Layer 6 of a small transformer language model trained on English Wikipedia (16 layers, counted from 0, width 128). Numbers have three digits each and are written without spaces.
A neuron adds its activation times its output weights to the MLP's output. To switch it off is to set its activation to zero at one token and run the rest of the model.

Output weights of the MLP neurons that the questions are about. A number n stands for (n - 500) times 0.0012.
n0: 552443673513587470357493375668497686191553518514521599664634481342473429376692676389565401403551504419509510494459586715243365453496287441306354361457225524765480543527484622434388782503454576625319530575596350405671487624431521540738573371282594406416504560407651589488535501545580599426533400503565546821425648588454583554479521327357302675588638739325394223449238527502417720686510
n3: 574725553449445507522478594407272608371559555576406817558581493371354510561455285495472527686630416486470451491579590689519383680490490563220497500690446351384607512821615640371602690591668645266723728139421584593429338359689581708716612401399483798492662380793519181324513507284620636587524249515266855625544734395267599607540587363623425506478686645715373376487522457689465625521562
n4: 434462533473419568612441713455546550534465377770358708505527306227362467827488518743467403679431576549477396619562468650470386475581521305323676440332597519643266485529535396664445793376240604751346328510455452349285420256577579646519627406443539795262331460509306361424634525476628643361399396566443812388641544287618603509415535456899528718611306782314596524417663163423514565563699
n41: 690712572610588528559637579635355624619246658517646480424403494503450706464457544467668723417553477655460606473331238272524545137535494474631604178301309461633474314671553558319568638464458416620513297257320441647568668292610578498293616522282406494623592485630551421686443663678595671297633490424437368728500435295340552264508494357479371731666575642526375526592632667576607661533294
n61: 706592645480484686592447346652573544633552297503317557171664619468480529492510220399677571700637726449300397657395408651620383459529398720522458396389616492469878620570446484615643516544697522397668538210611460196566366384590272939726503962712459443340754464456486528555656429434465574508428673458554574333452476498381277532464670662537287686509673543366498340533660374574542408508518
n86: 570651662609394425380348496638640586458542290415521553429812540435702544497617791559545557557518356389466322532684404633557394490465698443855700550663576600533333585499760793445350371304706533513651505328427367524386772517472554100426632433315534317458389669493739394611447616681342518651536465553417451495638767421569526435322341509625352421589517396512468565389083376568455660519521
n121: 468564343620493496267377422625313657359495610560975262592429668751436672817368505406473569660423591654408440611579624298479505264513658411406548153442461432611581468470404524241439573695542547425648673354551668385625493212598590298420534418457586608311405421336374359516210609346860633515399457579606506367575121442690485896374470607501834478606166589625374642648491579414653561485437
n147: 294649430535468574508520386429718522525456035599677336570336710638490312649561511713502625507186489307664572428545570559542430458432426469460261493591434529280662274588304466607413528405486285685454586421590432708379681628569666601346383457588579598431390526525310576511518568462510443681573532603638495456596186345591464386599472413674546518606569490374611762604804439512342407165703
n168: 642421456452668445461626549282720397596507651759395549491432631402327418760690663570419422663492408417754520332678509610700287597194555788716261570350683284470559629620475506642496423584701472757558656410681349442044398490432340539601641631772438752508611594486585519625392729576583400336552472339573628783569379416238308621365581454449552521427578677591101692485451257427465310486452
n208: 614417453769290561563399386785726746662371615430659420306644387492342534767626624469704426357756513606610677493259607608358364430409507452459785361324467656648565604798581321741523486372676290726562552543824471581266583448648558358684471633652426535413726599351407202612504539541287461347468241490486590346479670638527416571765293603490390369419534495590427816370371505586739443236773
n234: 618406601218586590609480432638624271474686666670362583615535279389450624508725707611500811312458402710674455570511445462646551538582551611534561478503512723513538496504334576629648327586510625404414257358383609611609483656351592372923322612358525300199443373739760511749621392490563484819692604476553327611500874338489403720605626650744428706515601301639337398351606477624544184642467
n243: 655516506595494340738684526380380287443743460527678241579484362625550512436350249479339550188479693586495391655285310513197503835476399380460585642474320465642457494318539481734502434399754444379448259363236478569401528527590292261212657713496445366511824471681416577362415227808720596693412629426396387510301783739703642786299380549759721453371288488688365608301629358656122690543474
n245: 648791636490475698410569567621396487160602491282445354610512315461706610592367556501746340257393408540407280767371495434257535460194446684393106525440552747670510371558455585415660521288460519598503415497571642847384527264660531257435384635536288664673453174332538804397491480778566362532356778393285243552554733241602304448274635574728499590540645432523396345492402532489480699822560
n283: 370421746634631354480384590422641572783552653354581359578319579274383528314647441314354472611476518339357334471606410777471583566638689330460571468663723552523415605760773338524726334279406510342541564331683562453376516569550218551601420725397361507366290595535460636649413553457287571646413482681488500611447490419744622492196471517406568696621436624574471551581447436507607478372354
n295: 470470690300393603580545642456741600440521329470492529681288676494335506611505469786643365759290436380347272522547425392539670517599536594358434666319379377284356306554401503451586323400588587440426682429342344548705119166522532471607527257503706608585109486475559566578492642523674486589315589586324581442484628503561427499659238556519657502629397602377342497457660616554327725538593
n302: 603551467386641544788471579624424534455513528261431443486681519816371620741401382419358366493610703685644383468483677444644599457754515519494527546513647254485695625452365634377450602607504529288448442743626262564539351612353812445436337528241627783345227710390744382349507529571554310477380639336387279288512641602473567607257569489506729566504261495683616521340739721793284631429612

Each question names a token from some text and the token that comes next. It shows the activations a of the neurons there, in the order above. A number n stands for (n - 500) times 0.025.

Then comes g, the gradient of the next token's log-probability with respect to the MLP's output, scaled to length 1. A neuron's effect is roughly proportional to its activation times (output weights . g). A number n stands for (n - 500) times 0.00069.

" at", then " Christ"
a: 482480520515480494509518599511502452490499506534
g: 525440415579357423370739551386438542393325571459415668519505511297475545411596580434322581458523403379519422397622700414355674520645628475743623334751645317698425483382505617507343127539426231472545722469555373414364563379372630335562350483311341396324562603383481261437402442654772356655444654568598419620627402432409441814458567623482438462584370547476268393275537312424379423685615
Which neuron, switched off, lowers the next token's probability most? n168

"ow", then " and"
a: 500494509481513518501498505487501485490262482494
g: 479407317460566446454588651513775594413740121607475671316417625365626361683387537701454403469466673744514548490632463426446446396379770534413635595403550397621386512373509712617430472480261633650260378663349585175425591401655476661506394213523623517498338460475663594221424457571524527425442632469521448757470550457777342305412507480419456493517579511423428361277557327527430533545654
Which neuron, switched off, lowers the next token's probability most? n283

"\n", then "The"
a: 502500498510504506501561503492497509502439509288
g: 625508579352720632567323282722511310618452466492575571365590362411423708382639457401575706578717368714518332448586368619376483602514564463321295619572455750667543544636622446430422381609305505473708620547467398389374610380649436480577458518632466426550608610294404524285490551618561590588759712823140568520477526543322571477634563606526478721590443664700228426423496553626455453741386
Which neuron, switched off, raises the next token's probability most? n147

"C", then " Paul"
a: 504503507313511489501493494517503503499494493478
g: 858535281344671555392463420414502702280496382501436555363762533472520134401514374450663389580539461651451236485423400405603532496503499477484399253618594534646393499305573538488469455736509603506205374624537465433246568301437450527513489426696547438449581782481444626308503509422440535706668596638420519677590537535484288507561440536385613513775499538651395596212532370327402564794668
Which neuron, switched off, lowers the next token's probability most? n41

",", then " farm"
a: 479499534492493494509461501507511487496488492498
g: 601498653499336459665393480498485550500678686359442568280567128596356650316543592249721308625572515331392469569468487665443709603507369364758258282563441436391346397491662389602556480520484396675598612545616447403290663497542605508440611689348311373582780543426425519719564454638374614399223460523603405502465596510385601494585732316616459395667419528556620754442413640714468536646397
Which neuron, switched off, lowers the next token's probability most? n147

" while", then " talk"
a: 495601520599602513502511525486502527800507506496
g: 496530452625485523461584331321660404390604649288627248380455309651383496370408640366215643453399479576425134529697603569722484640405551273650560564303450425567634499501618333502734533485560684506549339381537417490432397356636464354473269278494560545740537487622559674890356462491392441401604589559370441379480478658514500420363558345623570321450509435595776368647454259498582561666391
Which neuron, switched off, lowers the next token's probability most? n245

" and", then " right"
a: 485528509493511492494507475493486384481497486496
g: 578683371464409282575604363436578529481708363458563376613461398355556494402420549633329608450556444307533539615421385725704571461622557448416465548571700453597495720458825619545640649520533253283594434391443115638423409477666413378494559382410533562539428440759804467395384479401663431831608445651405545553517658324486511560375323311694388602551539404676235523713578499634404453620693
Which neuron, switched off, lowers the next token's probability most? n3

" acknowledg", then "ement"
a: 542558502504495512502507496482497500513496513499
g: 418472440433688340569528678426309710494271617394456622586462721645365430475286599398527620342447557343683305358762515566547502639412419538653509545410484371288575690573632340595298511616252556487513461212371274640561433423508430759475439676703385550574482579432414470872445644540390482394521621495362520298543450581468413358278682335302552501411338595439326702543480602219574476581482
Which neuron, switched off, raises the next token's probability most? n0

",", then " saying"
a: 495501687504510518499387498490505483518479499517
g: 437400664814398503428597420458461382563669289421478541300198536436436657574389376375548322646514619623590399259652396379636629568577366545683353345527570734547752598538614480274562553441696718507457430430397519368637377522297490571383389487329350527609410551452618704326322450448398706596505333408516508344160637487684525350425460551452481420143404341364582454741423438477419546610525
Which neuron, switched off, raises the next token's probability most? n4

" and", then " the"
a: 489511497484501498501501441495500529483472493502
g: 241251447397658741361538592653267594670572395675570437513453628601567474698207651685462516488391754766677411547708539454540382382440522516407659453551420380454559338439546280317490708291350555369414269588503477611395421472547630591547306493756702464578451610477693556330744583414562396552306468549384641552570401435489693346865453473638602571523496519318514544504543685424596549422508
Which neuron, switched off, lowers the next token's probability most? n168

" She", then " want"
a: 551490500531495510499512499440473587479477499725
g: 507447314398480534765724450436303490406222522460552584815158332704454448344528688404374717607440350407566620464376401609605423464280482427445429456449702681468436388378739490340488218630578493664374331502652626397555468478396484453612722573632590566631587473540639510401585415326587468569517625663649666578392408373308426310621425426583351377481408732632328337585526411537603648751535
Which neuron, switched off, lowers the next token's probability most? n208

"unk", then " E"
a: 497487509461500508531522494501502480487497542490
g: 592595360741402467415639617552603646253263240559484698659747745540486442471521578464749567551499594406405273489459501468541606593667560581615494460470484783334397239611232459394481602649393380419519496463418298432340588365528421500552523455240570628522458549432390398351493524238500635714441277620404628628521544519486115572309543679445445444572615508320516377673594411559394426262670
Which neuron, switched off, lowers the next token's probability most? n295

"na", then "pp"
a: 487510493499486509501502497521497362392536502492
g: 488157626643473396324440554215641474482437397684498131575527484566529557453491595522414367592605518461412527451277403481437505576367421739756469521749288321405672525624391497497403337594527252542489366485689379558636468519381449460451636653433550417271481762478435316640530512485501796360473313415728428389391560460555371525541489392590685791439372406485615192319461411557376421711512
Which neuron, switched off, raises the next token's probability most? n243

" Cast", then " went"
a: 501502489503501506478503489499495510490452506484
g: 505497347542494682515748452407515519444589406443552625456680625435436645518531552623809406577632410449729397646430438601403482393733444759672631342537448430472412476514405589638731374400622541719540796507573409302452540411435494698427402328611518442610199402448547668402458548605689354596290644468512660339417601477692350392503407748497625374532465378684314533241699513322417820474686
Which neuron, switched off, lowers the next token's probability most? n283

"Further", then ","
a: 499476531589496573500492511477556499497486509531
g: 335496473598522481307547529320229711571745310599534444621402514418594674322533584604603528422601421526233558653456388459654477296438635500385594404495353220718694495414535579656806498376492537643453168432646580633732594228672452478394239682531415414454668743483638601386703463544610371644602726486521324196533475408566640526486577546520581493500746471573438518483449500538544449605478
Which two neurons, each switched off alone, lower its probability most, in order? n41, n234

"r", then "age"
a: 499501500498503489486493498512523492553495492464
g: 338361567630338739471320530240450474597313426498490302496447424561357629622669447699427457755525512506419362533478554503739435309416681362743429525421495485463349251386694480689433515680709580358430506400517604371529496577567390504450350471625528497806237253527526571544565561195477306738163371534558363573349379429686623233698512624411429509491516578403466508643610454498499630408439
Which neuron, switched off, raises the next token's probability most? n245

" Gill", then "y"
a: 620489487505508497507493493495497524518420489482
g: 511385521527491571512547497362633474508492647511550437315657420534663531726433477334393562473455592560447520148595557513588538418618262563406304427482517814494361771355425552501535566264469312811476422569432491377429698410508650379592499467403305577521649703485647622292338328699682420550465281590777289368259473748607557286545528418512508446457588739459431547423622823382367637525511
Which two neurons, each switched off alone, lower its probability most, in order? n0, n283

" is", then " demand"
a: 492602505494543490510504500495479590479481501597
g: 493449596451079878541544541429678572458611553554382447587375445559329591447454471625427456405347453388372470449723586504648612455574494603489607643387424367422546586360697671557568604626681430513613584669407425490581655667561517564632770329282758588537497418490611535416216610593478418511561373184700397403437675734624590404499451652694565306490197433542462617527707559383669703435557
Which neuron, switched off, raises the next token's probability most? n61

" to", then " spend"
a: 485527498496502510501517504516516410482505515506
g: 462367550519117603521564541358655527575550441359537582487355361615442778329468537282371661484255511307505843605589270656440409599471428588443427619403426400541429633626413477567604661675477425591378462370532569463527524370585463436338603503322318684457777313604384705619667544526563549353343524306309491542518381448637646153277577518752556414361601540608562362277422548421597384599382
Which neuron, switched off, raises the next token's probability most? n243

" thus", then " far"
a: 489624408497503501499503409500498499576494521512
g: 743373526462388496288608393482439535581241536346483212477642486789500419508232594250452336622461722403398562250540469508341513605439365372679720474534500490446603620347404682596374385467188468556524359723454395433547401475557600390570430601643617634527455475478705600604227468265531550456651466192618444546443677443321139505636370543373614628536392499533298519566584471561482349517412
Which neuron, switched off, raises the next token's probability most? n3

" Krist", then "off"
a: 494570504444491494500505491500496502498489499480
g: 569746592456306383268453440478644343422618505605566266336419389557627413556516503754496508643403598611476397600514502387474532502496596271577656698859302511652476352624341489641643513612584486480738731560300548640783440437702510393472578547563512538674479404670508653480498716424386512398276615446386346432617391515377554384750493596821446401302716508409429323552464576447682730352463
Which neuron, switched off, lowers the next token's probability most? n3

" man", then "ner"
a: 497507491486490543488496508500502509513466517491
g: 392427632169531378453506581575411668554596352496652345402291327641628692599352582613182521664553551440467592380695490284634653503329641312510488521647422600441551471412540473493232514219535583340623235317397464670641485593486545273438527586739493481625528547410248406665406574573492425496531421580296358463539722542345453343482421214601507523646693666685584393481465612390515697588686
Which neuron, switched off, lowers the next token's probability most? n86

"a", then "pen"
a: 502499503513413486490508484509493520780567492496
g: 645470590449491577475425474530352275421351665521606537339769578583467438489301533313652454791566529612492413402220278413417576480313476510499544464510450683543482451362561478708569417623359638413578538557565393558619657937634417578433653391778546444481359695502488587475432523570375428407665340629534556452228572671416738543507459552660563870584683539645406474679431290739405689537605
Which neuron, switched off, raises the next token's probability most? n245

"tri", then "o"
a: 500490482502462492498506531519539457506543502512
g: 608376424605620526536282401405645384545296414500455344447523702334534479492383602713562602446343396543464467476381614497507060434428208671427707746455626546587522554390361446629428551445507609579586483580533559155254344415405413401379315372450532617494585261595600424693436381693451441525547507745667442847500520626483588387795564348517463535521619229579523344491552531396246519503550
Which neuron, switched off, raises the next token's probability most? n283

" Pri", then "vy"
a: 505505486502504484500524504502477512501494534517
g: 518311589409276393590661554493442694478605568369530375535469378486295791522723548352485450510542528556411301521548461524597536277425397387332217538512567422460682769479445748163610379600633190474439417373662239307386494201675560557471582538319453688404530588384505331641496672427647554569365443265241566368363513410396498432489337681636617526529374468410353628471408686493493467508478
Which neuron, switched off, lowers the next token's probability most? n295

" that", then " she"
a: 505561524503974499501496482506479506499501508504
g: 348587467685333595614439499407345596485537483577646318418558436648566361525326297578370379374621496240569424546385521506493277445474420819434483460447473308450391656461332565654426543256502371479393570643606821548403405632576475543369634685423372459396493410640635535427572458391709624356519516374584642793309376484700371176331730454509339398470601269488388547353439503375358519436134
Which neuron, switched off, lowers the next token's probability most? n61

" ", then "il"
a: 484483487493483507498512497494489503554494493510
g: 306569363440569631362418573452692799467231417348597586486597606629589550443581747453525542401610673382514572397447565705591749464512623440520492741393315391459506575619364451317291627402538339426657560317374425470529528501626560637683798719495573529515699365684427401831374703460494693419593351571591335517533578674453818568686428455560332678607245458377524364543524676497419529515485
Which neuron, switched off, raises the next token's probability most? n245

" Stan", then "yan"
a: 549533502501494498496510485508486524548390474494
g: 480549503346572481496542338607592615374547595567494551368420478580459401328428764291744502098398473370422500261724399505463394667556528547602552164595263487451501745638553309624553614684375407538572358398580578449488533429391560626563588674543561609592365582810524519502497065273467365401234409371577555418520521203372574380506576578509434487638543601383536296395419681371546469485531
Which neuron, switched off, lowers the next token's probability most? n0

" request", then "s"
a: 602573499496598494368499584520493494464550515488
g: 315437504394501468790758846498074478405446452623353453610403460386540550583617580672534688525344604449593580271587413462478305613391707472454427538497567536599842541355556455445676454491447325707509602504586529252501319436458454539498582724698637685693508319574488470477703506550613506473690338579569499621459558460302585365602373385951566481444540530518381465533485580389362398410593
Which neuron, switched off, lowers the next token's probability most? n168

" film", then " of"
a: 493494480500474239500523494503497478489467488491
g: 521489805466444479268643570473333403421446444705238412490313401620463311493577402433427374582552628585325806329603417433423741707547571510393597262500544441697413539496716492499428618260494870393303424627583429666653462459528245562455402515437365571321380348557412477452483447569405496653567305501375669411519548493666410662697353629416406507467789673641370403551692491468362632688423
Which neuron, switched off, lowers the next token's probability most? n86

"ed", then " that"
a: 502535500560614480391463558500496495481493507511
g: 529512595765541526599464352395464641510510650381602607538320497490429817276507541328221456476593496461612619582449260426359182561507493691822332557369206659648436516418371613547574648370687359503282376576464495405512433502651505411407402395514457605545627652565417719381573516669602587614327227428451736778741347357434423406458584668570494507434558633447487426335524369667576660478611
Which neuron, switched off, lowers the next token's probability most? n41